Layer 5 of a small transformer language model trained on English Wikipedia (11 layers, counted from 0, width 96).
A neuron adds its activation times its output weights to the MLP's output. To switch it off is to set its activation to zero at one token and run the rest of the model.

Output weights of the MLP neurons that the questions are about. A number n stands for n times 0.0075.
n3: -17 -13 8 -15 -2 -78 -19 -6 5 -24 2 -1 4 -9 -5 -8 16 -10 -20 3 0 7 9 18 5 -7 17 25 -7 -3 -25 12 -8 -6 3 5 -14 -31 0 -7 12 13 7 5 28 4 11 -14 -1 -9 27 3 9 5 2 -13 -11 -13 2 -1 4 2 0 -5 18 1 -9 19 -18 1 14 -2 -17 26 -3 -5 8 13 -21 6 1 -4 4 -26 16 -10 7 -5 4 4 0 2 5 1 11 7
n28: 4 0 3 -13 -9 -7 5 -15 -7 39 0 4 -4 23 -16 9 -23 7 -5 -10 15 10 4 2 11 -2 -25 21 -10 -29 -14 16 -8 23 9 -10 3 23 0 -5 -4 -3 2 2 17 -3 -7 16 -10 12 -7 6 -21 3 -3 -17 -1 -11 1 9 -6 -6 3 -6 13 16 -12 -5 16 -6 3 2 -10 5 -15 -8 -15 -8 -11 -10 -8 -28 -8 5 -16 14 4 2 -7 -1 2 0 1 38 19 29
n39: 20 -16 -1 5 23 -17 21 9 -8 6 6 9 18 14 3 4 -13 -1 7 0 -25 -6 -1 -1 4 -19 -7 -7 -9 -18 -3 1 -28 -9 -29 17 -8 -2 6 -4 8 -13 10 3 -5 8 25 25 0 2 14 -5 4 17 35 4 -4 -7 0 14 12 9 -15 1 18 -4 -34 -3 -14 36 7 -19 5 10 10 11 2 24 -3 -6 1 -7 -3 30 -17 -16 6 30 6 4 10 8 9 -9 -7 3
n62: 5 1 -13 16 0 1 15 10 21 21 -29 -17 9 14 -6 4 -2 3 18 -10 24 -7 -2 -13 12 15 12 17 -25 11 -9 -9 -8 -3 7 -8 -26 -6 18 2 27 13 -27 2 10 -10 -1 -2 -13 22 -7 14 22 16 -29 -1 -1 -4 7 13 1 5 -12 12 -35 -15 -11 12 -12 23 -9 -6 8 10 3 13 3 26 30 -19 8 17 13 19 24 11 -1 1 14 19 -6 -24 -8 11 -19 -4
n65: 21 -13 -12 14 -2 32 -3 4 21 6 2 -15 -11 6 17 3 -17 6 0 -10 3 1 -21 14 2 27 -6 5 5 3 11 -10 3 47 16 20 -6 -7 12 16 -2 6 3 4 11 1 -25 11 -5 -2 9 3 -18 3 -10 4 3 12 11 15 -21 -9 -16 -11 -22 7 5 -2 -3 13 15 -4 -2 -21 16 -24 7 3 11 2 -2 -35 -15 -29 8 3 -8 -3 -7 -6 -2 2 -2 4 13 3
n81: -14 0 -10 -2 12 1 -6 21 -13 -14 -2 3 2 30 21 19 3 3 8 -10 -27 -39 6 -15 1 11 24 21 -5 1 27 0 23 0 23 -14 -13 7 22 7 -10 3 1 -14 5 6 18 12 2 -13 -15 -9 -8 -14 32 -4 5 2 34 4 15 -18 2 11 21 -6 -6 23 6 -27 10 9 -25 55 -5 -7 3 -6 7 -10 16 -10 4 -11 7 -14 -20 -7 0 7 -9 -5 6 -5 -5 -9
n84: -38 -19 7 -14 -5 42 -27 -13 -11 -5 -9 11 3 14 -10 -17 -5 14 1 20 -8 24 -6 34 -4 -1 -6 12 -8 -17 21 11 13 -8 -8 4 -9 -5 -10 1 7 -3 1 -10 4 -17 19 -1 0 25 -6 -2 34 9 1 23 7 -17 13 -19 10 4 -3 -8 15 -8 -7 -19 -7 14 -10 -29 -5 -23 -17 12 4 -30 -8 3 -4 15 -4 -15 14 -1 1 20 -5 12 -1 -9 6 8 18 -10
n120: 20 -12 -16 -22 -1 26 -11 10 -32 4 -12 -17 -4 -23 18 16 9 11 -4 7 -5 24 -23 4 4 -26 22 8 -4 0 19 2 8 -2 26 16 -14 -19 -12 33 -3 7 17 11 -10 22 7 12 -14 -1 -1 20 -17 -16 0 6 -5 -11 10 7 9 13 12 -6 3 -13 4 -25 -13 -13 8 -8 2 -10 7 -26 -19 7 -3 1 -4 30 2 18 19 -7 10 -7 -9 -12 -10 -3 12 11 31 -6
n124: -15 -5 -40 29 7 38 -21 3 -24 -4 11 3 18 -8 10 16 10 -10 -3 -4 -16 -1 -17 1 -26 22 1 -7 -6 -6 19 -11 -5 29 14 -5 -5 -27 -18 -1 4 -8 -5 -7 20 7 16 -18 9 0 -3 -9 10 -8 1 -18 -7 -34 7 -19 1 -16 13 14 23 15 -16 6 16 8 -4 21 -16 -7 5 -4 10 1 25 13 9 7 5 16 -6 -9 -6 10 6 -22 -2 -12 6 -22 0 -25
n127: -8 14 -18 2 -22 -11 19 -27 -6 5 -15 3 10 17 -13 -2 -27 -4 28 -5 -9 -4 16 -3 -12 -6 8 -24 16 14 -1 -14 12 -21 9 -50 14 -12 21 -2 -9 -4 6 -13 -3 -10 40 -10 -5 8 -5 5 -6 -3 0 5 16 11 26 -2 14 25 9 7 22 0 -1 27 2 -5 -3 -3 3 40 5 -7 -20 10 5 0 4 11 -4 6 8 -6 -7 -6 -4 -6 5 5 11 8 14 -10
n129: -19 -2 9 -7 6 15 -12 -1 11 9 8 1 -39 -18 11 -1 -2 25 9 9 6 -13 -19 11 5 -13 18 14 -11 11 -14 6 -11 14 14 -28 -6 -1 12 20 4 15 12 -17 13 -6 2 -22 -18 17 -14 -11 9 21 11 13 8 9 -9 14 -27 -4 15 -22 -18 -22 -3 35 14 3 -20 30 2 -17 0 1 -13 -7 21 2 -8 5 -28 12 2 13 -4 -5 -11 7 15 -8 -8 29 -9 -12
n139: -1 -19 -9 -4 23 6 -2 1 -1 -16 3 -14 -5 2 -1 -3 0 -18 10 11 3 16 -4 4 -2 3 -17 4 -1 0 9 3 2 2 7 24 4 9 -9 -9 -1 2 5 1 5 -15 -23 -5 3 -17 1 -2 6 2 13 0 -6 -9 3 3 8 -2 3 -12 -94 4 -3 -2 -1 6 -5 2 -1 -31 -15 4 -1 -7 -15 12 -15 -18 5 -7 -2 5 -10 -13 4 -12 3 -12 6 11 -10 13
n159: 40 23 10 5 8 6 9 10 1 13 6 11 1 5 32 -19 -19 5 21 19 0 12 -3 7 -1 3 4 -5 30 6 26 -10 -15 3 -2 -5 -4 -5 -8 12 -11 -24 -12 -7 -13 6 -25 -5 7 21 4 -30 13 23 -9 29 -22 2 0 11 -12 10 7 -6 -12 0 12 2 -26 13 13 14 -2 -19 -12 -9 -3 3 -9 14 -22 1 12 -10 11 10 -43 -6 14 -14 20 14 32 14 -5 -11
n234: 7 -6 22 15 1 10 12 1 14 -25 -11 12 -22 10 -18 35 -9 -4 -5 -2 -14 2 -14 -8 14 -5 -1 -13 5 -2 -14 11 12 0 2 -21 -28 6 11 48 23 8 17 19 -10 25 -5 -1 -10 -9 -36 3 -7 11 -12 11 5 -13 -10 12 18 -2 3 -18 -34 7 25 9 -22 -20 1 11 -10 1 9 -3 33 -9 16 14 8 -13 -12 -3 10 -1 10 -6 -11 2 28 0 -6 -5 10 -4
n241: 16 -4 0 -16 17 -1 0 -6 -16 1 -26 8 10 2 12 7 -4 -13 5 27 -22 3 24 15 1 -5 -24 4 11 1 -11 -1 -20 5 -16 4 2 -3 8 -4 1 2 4 -15 -1 -28 0 -10 -11 26 24 1 -2 7 10 -4 4 -30 -15 0 -6 -23 -6 0 3 -12 10 -12 -22 2 15 -16 1 0 0 -9 2 -2 10 -17 21 -14 19 7 -3 4 -7 3 15 4 -27 5 7 -7 -30 21
n251: 0 6 15 -5 6 -33 -3 4 9 3 -1 -8 -1 8 12 30 -4 10 11 -17 7 1 33 -5 -18 -26 -11 -15 3 -23 -17 -25 -6 -9 -4 -11 12 -8 5 -15 -9 7 16 -23 -20 8 7 -3 -12 -6 -16 -12 4 8 5 -7 -9 -6 4 -3 6 7 -21 12 19 -12 2 -14 -16 31 -9 -8 -14 14 -11 -41 -9 -7 14 11 18 31 0 12 -13 -10 20 14 0 6 7 -3 -24 -15 -17 -26

Each question names a token from some text and the token that comes next. It shows the activations a of the neurons there, in the order above. A number n stands for n times 0.17.

Then comes g, the gradient of the next token's log-probability with respect to the MLP's output, scaled to length 1. A neuron's effect is roughly proportional to its activation times (output weights . g). A number n stands for n times 0.0041.

"mont", then ". "
a: -3 0 0 0 -1 1 0 7 8 5 0 -13 0 0 -5 1
g: 1 -3 -10 18 2 -11 -11 20 -11 -2 -22 -40 18 -6 -48 27 3 55 -9 19 -31 -28 31 23 -8 1 19 -34 8 6 19 -1 46 -23 -29 -16 -29 -10 -59 -4 -29 7 -63 -44 12 -12 -46 6 35 -24 -57 32 11 -38 16 -23 -33 12 -15 -27 33 16 40 3 -1 29 21 13 6 1 47 -1 16 -3 26 -23 19 -21 4 -6 -6 -15 -10 -3 29 -27 -8 35 19 -27 -25 24 -3 29 19 19
Switching off which neuron hurts the next token most? n124

"ri", then "fl"
a: -1 1 0 -47 5 1 1 0 5 0 -9 0 -1 0 0 -2
g: -9 4 -17 30 40 0 -19 -23 -12 -8 -9 -32 -25 22 -24 6 0 -10 -35 29 -16 -43 11 9 31 -17 -10 8 -1 3 46 17 16 -29 -23 -11 46 -7 6 21 -22 -3 14 -51 -14 -39 -28 -5 -3 8 -21 5 -19 -22 -12 -14 34 -19 -4 -1 13 35 -40 -20 -10 33 19 39 -7 10 -8 -8 4 10 53 2 -51 47 -29 27 -21 -2 3 36 -42 31 -6 -15 -38 -66 45 -2 24 43 -8 2
Switching off which neuron hurts the next token most? n62

"cent", then "r"
a: 0 0 1 -1 1 2 -4 0 0 -27 -2 -29 -8 0 5 -4
g: -31 -22 -30 -4 13 7 67 14 -5 -43 -11 13 32 26 -75 -1 2 40 -24 21 -5 4 -10 -12 -5 -22 -26 -21 -16 36 -15 5 28 1 -4 -10 11 -4 24 -10 7 17 32 5 16 -43 22 21 -6 -29 10 -28 -30 34 -21 3 25 18 -13 -53 -20 22 21 -17 -15 -28 -19 2 0 -4 -21 -13 -3 0 41 17 33 9 58 5 27 -15 -8 42 -36 28 44 -22 -28 36 -38 11 -23 -16 -13 7
Which neuron, switched off, raises the next token's probability most? n127

"La", then "os"
a: 0 1 1 0 1 2 1 0 -1 0 -1 -21 13 0 0 3
g: 26 1 71 -7 24 31 16 19 -33 -12 10 6 14 11 -38 40 12 -5 -33 -27 -10 4 31 5 8 9 -21 21 3 -38 11 -33 35 8 -12 -45 16 -31 19 -17 -9 -42 41 -22 22 60 15 3 -9 -32 -47 -6 -16 -18 23 12 24 -33 -26 -1 0 23 -39 18 20 2 -19 16 8 16 -5 -37 -36 -12 -49 40 13 -22 18 -12 4 23 -6 -29 -21 29 2 15 4 25 -7 -3 20 -19 -41 -41
Which two neurons, each switched off alone, lower its probability most, in order? n139, n251

"s", then "or "
a: -2 0 0 1 0 0 1 7 0 12 0 0 0 1 0 1
g: 26 18 15 -61 13 -12 -10 46 22 -11 14 -4 -23 -20 -21 1 13 -2 -21 21 0 15 14 -23 20 3 -3 -73 11 19 14 -10 7 -5 -28 -3 -7 -30 -17 14 12 -18 17 20 -14 10 -16 -8 11 14 0 -6 -21 -34 -14 23 23 29 -21 29 10 60 -10 -56 -20 -4 17 -38 17 -55 -6 50 -26 8 -4 27 -53 -8 -3 7 13 -6 -10 -33 -25 53 32 17 -20 24 37 22 -8 -29 -18 -50
Switching off which neuron hurts the next token most? n120

"in ", then "the "
a: 0 1 0 -1 1 -15 0 0 1 0 1 1 0 0 0 0
g: 7 -11 42 -37 34 11 15 -30 -4 -59 0 -10 11 47 -10 -20 -40 31 -8 -50 -17 20 -35 2 7 -19 -12 29 -2 -7 -16 12 -27 -4 1 -28 -31 -24 -18 -37 19 64 -31 13 -27 -25 -12 -17 -12 -19 19 -23 -4 21 -40 -1 29 19 -28 5 22 57 22 2 2 27 -22 26 32 18 15 -20 0 -2 28 -2 6 -17 -2 21 47 21 19 -39 -18 30 -21 3 30 48 1 8 28 -23 23 -4
Switching off which neuron hurts the next token most? n81

"to", then ", "
a: 2 0 -5 0 0 3 1 0 0 0 0 -6 0 0 2 -2
g: -25 22 -34 -14 38 -21 26 30 -21 5 2 -3 -22 27 9 15 26 -9 37 -1 37 11 -6 -14 0 -18 40 30 9 -9 39 24 -2 20 31 -23 -10 1 5 -9 17 17 -18 -29 42 -9 39 20 55 -12 -21 22 42 3 -18 4 12 -23 -21 0 32 -6 7 59 -5 51 6 26 14 -8 38 -9 11 -9 -22 -31 -36 6 -45 -45 13 -5 -20 -23 52 21 -25 5 69 5 -14 14 -8 6 -26 6
Which neuron, switched off, raises the next token's probability most? n139

"more ", then "wins "
a: -1 1 0 0 0 2 -1 0 14 -14 4 1 1 0 0 0
g: -23 -53 12 4 -13 -24 -74 24 10 -4 -24 4 20 19 -19 45 11 -16 31 -17 27 10 10 -24 40 25 25 26 -47 -14 27 7 6 -9 -28 13 29 33 12 29 -10 27 -40 18 9 13 -14 -57 4 -29 29 -41 -23 -30 2 -11 12 44 7 -10 -41 52 10 -14 -6 38 4 -17 14 36 12 -3 -31 -6 -7 -3 -3 -6 -47 21 -23 23 8 -1 -10 -1 7 -22 -6 10 -34 46 -19 -13 1 19
Switching off which neuron hurts the next token most? n127

"ful", then "g"
a: 0 2 -2 -2 0 1 3 -9 2 0 -12 -11 1 0 0 -1
g: -9 -2 -25 -12 12 11 -1 11 -10 -8 -11 20 -33 -47 -12 16 10 -11 -13 -11 -42 7 57 -1 30 29 3 -38 8 -31 -8 -24 29 11 -8 -17 -5 -26 14 -12 5 15 -3 17 13 35 -13 3 28 -31 3 -4 -40 -79 30 -5 6 -17 24 -40 14 -9 -39 10 -1 8 15 -53 -72 30 8 -45 32 -4 -21 7 7 43 -2 6 -5 8 7 14 8 -24 -24 -38 -15 23 -40 11 -6 -22 9 57
Which neuron, switched off, raises the next token's probability most? n120

"ill ", then "in "
a: -6 0 0 0 0 -29 1 1 16 0 0 0 0 -1 0 -1
g: -8 -50 -18 -17 -14 43 -2 11 -35 -26 30 -10 10 25 -15 18 0 -16 0 -22 -63 27 52 -9 -31 11 15 9 21 -12 7 23 29 37 -29 16 7 0 -41 11 36 -28 -5 36 -32 14 -28 1 19 -27 4 -16 0 2 -13 -16 -28 -72 -35 -28 -1 18 35 -15 -11 -9 -23 -6 -12 25 -11 25 -45 -6 22 -16 -6 -32 8 -7 -4 -26 50 -29 21 -10 -50 30 35 -17 -4 0 -19 -31 -4 -10
Switching off which neuron hurts the next token most? n124

", ", then "197"
a: 0 0 0 -1 -1 -4 0 0 0 6 0 2 0 -6 4 0
g: -31 39 14 60 37 7 2 -8 20 -19 19 9 -25 -29 -19 -7 -15 -62 21 33 -21 18 -12 -26 43 -29 -18 3 -32 14 -24 -10 7 17 -12 10 11 2 9 -16 18 -15 -39 -69 -11 -13 -31 14 -39 18 -20 -26 11 66 -7 -30 -4 -3 -17 -23 12 -19 15 -7 18 24 0 8 29 -5 -28 6 -38 7 -9 47 6 21 0 -57 3 -8 -9 -20 -35 -23 16 -35 9 23 -31 10 -23 -26 0 -16
Switching off which neuron hurts the next token most? n241

". ", then "He "
a: -2 0 -1 -1 4 -5 0 -1 0 -1 0 1 0 0 1 2
g: 62 -1 -10 -11 29 -7 14 -14 -1 55 -8 22 11 -2 61 34 -27 33 15 -60 30 -22 -22 -33 12 -35 -26 -20 20 -32 -2 -12 -20 -15 -38 -35 -23 -27 -8 -7 -52 1 2 -8 27 -12 6 -10 5 -32 -21 13 -33 7 3 -20 14 5 7 -6 -4 5 12 1 -9 -29 -5 56 13 -45 -7 -62 -14 9 -1 33 23 -7 15 -12 2 11 -2 37 43 -4 -10 -23 -28 40 -23 30 6 -6 -19 7
Which neuron, switched off, raises the next token's probability most? n81

"19 ", then "champion "
a: -1 1 0 0 0 -2 -1 0 7 -3 1 1 0 -1 0 0
g: -20 -34 43 23 -22 18 -4 29 8 36 -11 8 11 -17 -26 28 -6 12 5 -24 0 -31 24 -10 4 -6 -41 39 -7 -18 34 -21 2 14 14 21 25 -4 -24 7 13 -16 15 -6 -28 -15 32 -5 5 54 -9 23 2 -29 -13 -21 -30 8 14 -15 11 13 -25 -28 20 62 -20 -30 14 53 -22 -28 -39 -18 0 -18 -70 16 -8 23 -24 39 -20 -7 -37 -11 12 -48 47 -26 6 -41 -27 6 -6 18
Switching off which neuron hurts the next token most? n124

"k ", then "Kil"
a: -1 1 0 -1 0 -27 -1 0 7 -11 -1 4 0 0 -2 0
g: -2 36 8 4 -10 -8 12 -33 36 -5 -15 -4 4 21 49 -7 -26 31 14 30 7 -5 -44 47 -14 12 13 8 -38 14 -36 -25 2 -15 13 25 -28 -3 13 1 24 42 -12 -51 -7 -13 -46 -16 -7 28 -10 -42 -27 9 -28 47 42 -3 -17 -32 25 30 -48 3 31 -11 34 6 11 38 14 32 28 21 -18 24 -20 10 17 4 23 -29 31 -1 -11 -5 21 -52 -62 -11 20 -2 -8 1 1 -2
Switching off which neuron hurts the next token most? n81

".", then "\n\n"
a: -1 -1 63 -2 1 1 0 21 3 1 -3 0 0 0 9 1
g: -25 -39 -7 -34 37 -15 30 29 -33 20 18 -11 3 -7 9 60 40 -11 9 15 -19 -23 13 -36 19 -38 -25 13 6 11 22 22 -18 -18 16 -12 -2 -37 3 31 33 60 8 15 -3 49 -3 -15 63 -32 12 13 44 -4 -17 28 0 7 -22 20 16 4 -8 14 -3 58 15 -3 -42 -11 6 -30 -45 -13 0 26 -18 -10 -24 24 23 -1 -1 -18 31 55 -10 18 -16 4 -19 9 26 -24 2 -19
Switching off which neuron hurts the next token most? n120

", ", then "Am"
a: 1 0 -1 -1 19 0 0 -6 0 -1 0 1 1 -1 -4 0
g: 6 1 -28 10 -17 -4 -11 -65 7 -25 -18 0 71 -53 5 -17 31 -2 -10 -39 16 3 24 -6 -1 4 -2 -14 1 -17 12 -5 43 -33 -66 11 -23 24 9 24 6 -1 -23 18 -6 9 14 -24 34 5 -14 2 -21 28 -4 -16 -9 13 24 3 -16 33 -44 21 -20 -25 -24 58 16 9 -33 -56 3 33 -47 3 -22 28 -2 9 18 18 -10 -15 -14 -7 19 -6 -4 -44 5 -27 -8 35 5 -47
Switching off which neuron hurts the next token most? n241

"ut", then "an"
a: -2 0 0 0 0 0 0 0 0 34 -1 -9 0 0 0 0
g: 31 65 10 -31 19 7 14 -40 0 -34 6 7 -51 -4 6 19 27 3 1 0 -3 51 9 20 -30 -15 29 -34 -36 5 17 27 23 -7 -12 -28 -26 -16 25 -29 -55 -30 23 -29 -9 -4 12 6 2 -27 25 -5 10 -43 16 3 33 13 -9 -5 -1 -24 -37 -6 -15 -4 -21 18 -24 -1 -20 16 -63 6 31 54 26 -41 -28 -5 29 -29 -2 -45 -23 31 -4 26 24 -2 2 9 6 -27 -10 13
Switching off which neuron hurts the next token most? n127

".", then "I"
a: 0 -1 22 0 0 0 0 1 0 -17 0 -3 0 0 7 2
g: 16 -43 -9 -9 -11 16 -7 -43 61 -5 41 36 1 -44 0 28 54 -26 22 -1 -7 9 21 -24 9 2 25 -29 -13 -21 -41 -21 -8 29 28 26 14 -34 15 60 0 27 0 -16 -6 -33 -12 0 2 -23 43 -30 7 30 -46 5 -10 -19 -56 -2 -11 -2 -12 -16 -13 -26 18 -2 47 -16 -31 -32 -34 -26 -28 11 2 -9 -23 -24 0 -16 1 -7 32 5 26 19 26 5 6 -16 1 2 7 -51
Which neuron, switched off, raises the next token's probability most? n39

"==", then "Biography"
a: -1 0 0 8 1 -11 0 -4 0 0 0 0 2 -6 1 0
g: -31 7 -16 -58 47 -10 44 -67 30 48 28 20 57 24 35 28 10 -28 49 -19 17 -28 0 -17 1 -48 12 10 16 7 13 6 8 10 -31 34 8 29 -1 -21 -34 1 33 15 30 -39 4 17 10 -50 26 -34 -30 -7 3 -14 -37 -17 8 0 1 11 -32 5 16 -34 31 -1 7 -19 3 -17 -2 19 -26 32 0 2 18 -22 -19 -14 -15 31 -24 3 0 -10 22 0 9 13 23 10 -28 -11
Which two neurons, each switched off alone, lower its probability most, in order? n234, n120

"y", then "cent"
a: 1 0 2 0 1 2 -1 0 0 19 1 -34 0 0 0 -1
g: -82 -29 -6 34 -15 5 3 -7 9 -8 11 13 15 -9 -19 -17 -6 17 26 -23 -4 -23 -28 13 -17 -24 -32 -13 -40 -30 1 -10 34 2 6 -41 28 -4 11 1 22 2 -34 -2 -10 -12 14 -28 -10 0 -11 4 -40 31 -25 26 -3 36 -28 -11 4 2 -70 -56 -39 10 0 9 7 28 -21 11 -5 -11 -5 -29 13 -12 53 -11 23 27 27 19 -9 58 -43 -20 -24 -36 0 -18 -10 -38 0 34
Switching off which neuron hurts the next token most? n127

"189", then "9"
a: 1 0 0 -9 0 1 -1 0 17 0 -8 0 6 -1 0 0
g: 3 -14 -17 -13 -2 -18 -12 15 30 -11 -29 33 -15 -14 26 5 -13 -26 19 -1 56 -10 22 32 43 48 1 16 -12 -31 -35 36 52 11 -45 -11 7 -25 -3 -48 -10 10 -50 -16 -9 0 3 -16 -4 54 -35 17 14 34 28 36 -13 23 -12 27 5 -26 -1 -1 -25 -8 16 0 20 30 4 -13 -12 -1 -58 -14 21 19 24 1 -17 -4 20 3 -34 -16 -68 -26 -28 2 17 16 36 -32 -7 6
Switching off which neuron hurts the next token most? n159

"el", then "ong "
a: -2 1 0 -6 0 1 0 -1 -6 -1 -16 -8 0 0 1 0
g: 21 10 5 -6 27 6 1 16 -18 -3 -18 -17 23 -15 -25 12 10 33 -18 3 18 -8 30 -43 2 19 -10 -13 -51 17 33 -23 -5 -9 -7 -15 -7 -7 34 8 -41 -24 3 58 -34 0 -4 -16 -22 14 -24 3 24 -19 -29 -25 -7 -5 25 14 -75 1 5 6 5 -18 10 -49 10 -34 -2 29 -9 9 -4 -39 -55 16 -77 6 47 -17 -1 15 -30 38 35 29 20 1 19 -26 13 12 -33 -25
Which two neurons, each switched off alone, lower its probability most, in order? n129, n139

"189", then "0"
a: -1 0 0 -1 1 0 0 0 0 0 1 0 9 -1 0 0
g: -17 -38 -3 -14 14 18 25 -6 16 24 11 39 -62 13 27 -31 -6 19 10 23 -11 47 -61 13 11 -27 24 -26 -18 -8 38 0 29 -22 17 -15 54 37 -13 -23 15 -4 39 0 -4 27 5 13 28 14 -38 22 -4 -11 -2 -17 2 24 -5 26 -30 -25 37 -3 -22 -17 3 -37 9 0 9 5 9 -2 -3 -2 31 45 -60 52 12 11 -34 7 37 45 21 10 7 11 31 -20 -10 -16 29 11
Switching off which neuron hurts the next token most? n159

"lasted ", then "until "
a: 0 0 1 0 -1 0 -1 1 9 0 0 -1 -13 0 0 19
g: 82 25 1 29 -50 -28 13 -10 -29 -12 -9 -19 -20 23 6 16 31 19 -7 -13 18 -46 4 -40 -6 -10 10 -45 15 17 -2 -49 -34 -10 -31 3 -7 19 -46 22 10 -75 6 -12 15 -27 14 -33 48 -33 -26 -25 21 7 -26 35 22 20 7 43 8 12 -13 6 6 29 5 2 14 -17 2 -5 -12 30 39 -13 -19 21 2 -4 -5 -14 -1 8 -13 -35 -13 12 -2 -30 8 6 -3 -39 -25 -22
Which neuron, switched off, raises the next token's probability most? n159

"Lou", then "w"
a: -1 0 2 0 -2 0 -2 -1 1 -1 -35 -2 1 -1 1 -1
g: 12 22 18 21 -13 3 24 7 -44 4 -7 -15 13 15 88 -9 5 33 -10 -5 24 21 32 -20 30 -19 -29 -4 14 31 -17 -1 -44 -1 42 20 12 30 24 2 -11 7 2 -9 -8 -8 16 -1 10 -29 -13 -19 33 12 7 -66 23 -26 9 -24 9 -29 56 -37 25 -7 5 32 -10 -21 42 32 10 5 30 10 -27 24 23 0 23 -20 1 19 18 -28 3 39 -34 -13 22 -36 30 -10 -45 -29
Which neuron, switched off, raises the next token's probability most? n129

"s ", then "overse"
a: -23 -1 0 4 0 1 16 1 -2 0 0 1 2 0 1 -1
g: -16 -23 -6 37 -4 0 -2 34 -13 -17 4 -27 -21 -6 -14 5 -7 7 38 -45 10 -21 -1 -15 44 -34 2 -23 -15 -3 -8 -13 -6 13 -17 0 -9 -3 27 13 -2 5 -43 -10 -17 -48 0 9 -15 -30 -25 -20 -43 -28 47 -25 0 -66 -20 4 0 18 23 47 12 46 -48 -33 -26 -30 47 11 14 -15 -56 4 -17 0 -15 1 18 23 -9 16 -1 14 8 -10 -34 22 -4 -52 30 2 -4 -60
Which neuron, switched off, raises the next token's probability most? n84

"champion ", then "after "
a: -1 -1 0 0 0 0 0 0 28 2 1 2 2 0 3 -3
g: 3 -42 -5 4 37 11 1 18 -3 28 -6 -27 -3 37 3 2 19 29 -37 -2 87 -7 48 -12 30 6 -27 -48 22 -26 13 10 10 30 -3 9 -14 3 -16 11 11 -25 -7 7 -2 44 19 -5 2 -52 -16 -28 -37 -9 -32 -24 -5 -53 -2 -4 5 25 5 -41 3 1 19 24 15 18 -69 -3 -21 -11 -7 -47 11 8 -8 8 2 -3 7 -11 30 -28 14 56 -37 22 -27 -26 -13 5 -4 3
Switching off which neuron hurts the next token most? n124

"inn", then "ess "
a: 1 0 1 -1 -16 1 -1 -1 1 2 -1 -11 -1 0 0 0
g: 14 23 14 -3 -51 -3 0 18 -29 25 13 25 -29 6 20 -11 -22 -42 -58 -32 15 -13 -26 -4 19 15 -8 42 33 3 -8 30 -15 -50 9 5 -9 -39 -20 -7 -6 23 -26 2 36 -31 0 6 -42 29 -12 30 42 6 11 7 -55 49 6 7 -3 -2 49 8 -26 -18 13 52 -21 5 7 -15 9 5 10 -1 -28 9 21 43 -24 14 -14 -7 -20 -2 5 -4 -7 45 -3 43 18 -49 37 -15
Switching off which neuron hurts the next token most? n139

"Bor", then "neo"
a: 0 -1 1 0 0 3 9 1 1 1 0 -22 -2 0 0 2
g: 14 25 -10 -16 -11 4 0 -9 -2 22 -42 5 -16 15 -3 -43 -38 11 6 10 -38 11 12 44 0 -36 -4 14 30 -29 -24 14 14 1 -25 -10 6 -10 -14 39 -48 26 -22 -39 -11 -62 27 -22 -1 20 -4 42 15 -8 -16 18 -31 1 -4 -7 -1 -31 -18 -1 -40 -5 -16 2 -53 23 -27 1 0 -13 -22 -38 8 43 -28 -23 39 5 -13 -10 64 15 46 -41 22 9 9 43 31 -21 8 27
Switching off which neuron hurts the next token most? n84

"mat", then "ang"
a: -1 -2 -1 -11 1 0 12 -13 0 0 0 -30 -16 0 0 1
g: 2 22 1 52 -5 0 42 -7 -33 21 -37 -22 -21 11 34 9 -36 -15 54 -4 0 14 20 -11 2 24 -20 5 -35 36 34 5 -54 -13 -5 -15 -28 -45 -7 14 -34 -46 14 38 -17 3 1 35 30 3 13 10 9 -36 6 7 13 -32 0 14 19 -7 3 35 1 31 -32 24 33 9 17 51 -12 -3 -40 29 -30 39 -37 1 12 5 -4 -32 4 -4 -5 49 39 4 -20 2 38 7 -22 -15
Which neuron, switched off, raises the next token's probability most? n159

"conven", then "tion"
a: 0 2 0 -11 -10 1 0 0 -4 0 0 6 1 0 1 5
g: -33 -28 16 29 23 0 34 -13 -9 -19 19 18 38 12 14 -6 29 -29 29 -22 -48 21 3 12 -47 5 -22 -6 -20 42 22 -14 -8 10 -28 1 -10 40 36 18 -1 -45 -19 20 -25 -35 -47 15 21 -9 9 -21 -7 7 -13 16 -29 -10 -37 20 4 -7 -13 48 21 48 7 -40 -10 -16 22 -27 -17 4 21 -20 29 -23 32 2 43 1 -42 -12 0 -45 5 5 -22 22 3 -32 18 -30 53 27
Switching off which neuron hurts the next token most? n62

"ak", then "ai"
a: -2 -6 1 0 0 2 0 0 0 12 0 -34 -1 -1 4 -4
g: 10 11 0 16 -33 -29 10 -42 15 1 1 -8 -6 32 17 6 18 -44 -55 17 -22 23 9 -38 23 13 -22 -32 -27 -23 39 9 10 -2 6 -15 -31 -5 38 -5 -27 10 -14 35 -12 -65 4 15 -5 -4 -18 17 -37 0 -33 9 -36 17 5 -5 21 -3 -19 14 14 -2 26 -2 3 38 -11 -39 2 3 -36 -9 2 -5 -7 -24 -33 -35 -22 25 -8 -36 79 -2 -11 -10 28 -20 5 0 -58 -54
Which neuron, switched off, raises the next token's probability most? n251

"(", then "Vietnam"
a: 0 0 0 -1 0 0 0 0 0 0 0 1 1 -1 1 -2
g: -1 -48 15 15 -8 -20 0 -26 3 2 -11 24 -50 -3 6 6 8 -39 20 0 3 40 -14 22 -50 16 -10 27 38 -39 -2 94 8 9 6 21 -26 -22 -5 2 -15 0 -8 -6 31 16 16 22 7 -9 -29 10 18 -16 26 -30 12 -15 11 -23 46 -1 6 22 -19 -29 -10 10 0 0 67 14 34 11 -68 -15 -14 41 -8 62 -7 -17 9 -26 -14 -2 -2 15 -6 -6 34 -14 6 13 -24 -12
Switching off which neuron hurts the next token most? n139

", ", then "and "
a: 0 -7 0 -1 -1 -7 0 0 0 0 0 2 0 0 -3 0
g: 42 25 -18 -27 11 -9 5 5 5 -2 -33 10 -2 -26 12 25 9 19 -20 -2 1 0 5 67 -14 46 11 -8 -3 2 -7 -37 -8 -19 -24 -1 -4 4 -13 2 -9 -1 -14 52 -13 -34 -41 -29 -23 10 -39 18 4 -36 -37 13 2 28 5 17 8 2 24 10 2 -23 0 -27 -22 -21 -20 5 -63 -26 -5 -18 -31 37 -48 22 -6 1 14 2 7 -30 12 -4 44 -15 -4 -17 81 -60 -29 -34
Switching off which neuron hurts the next token most? n28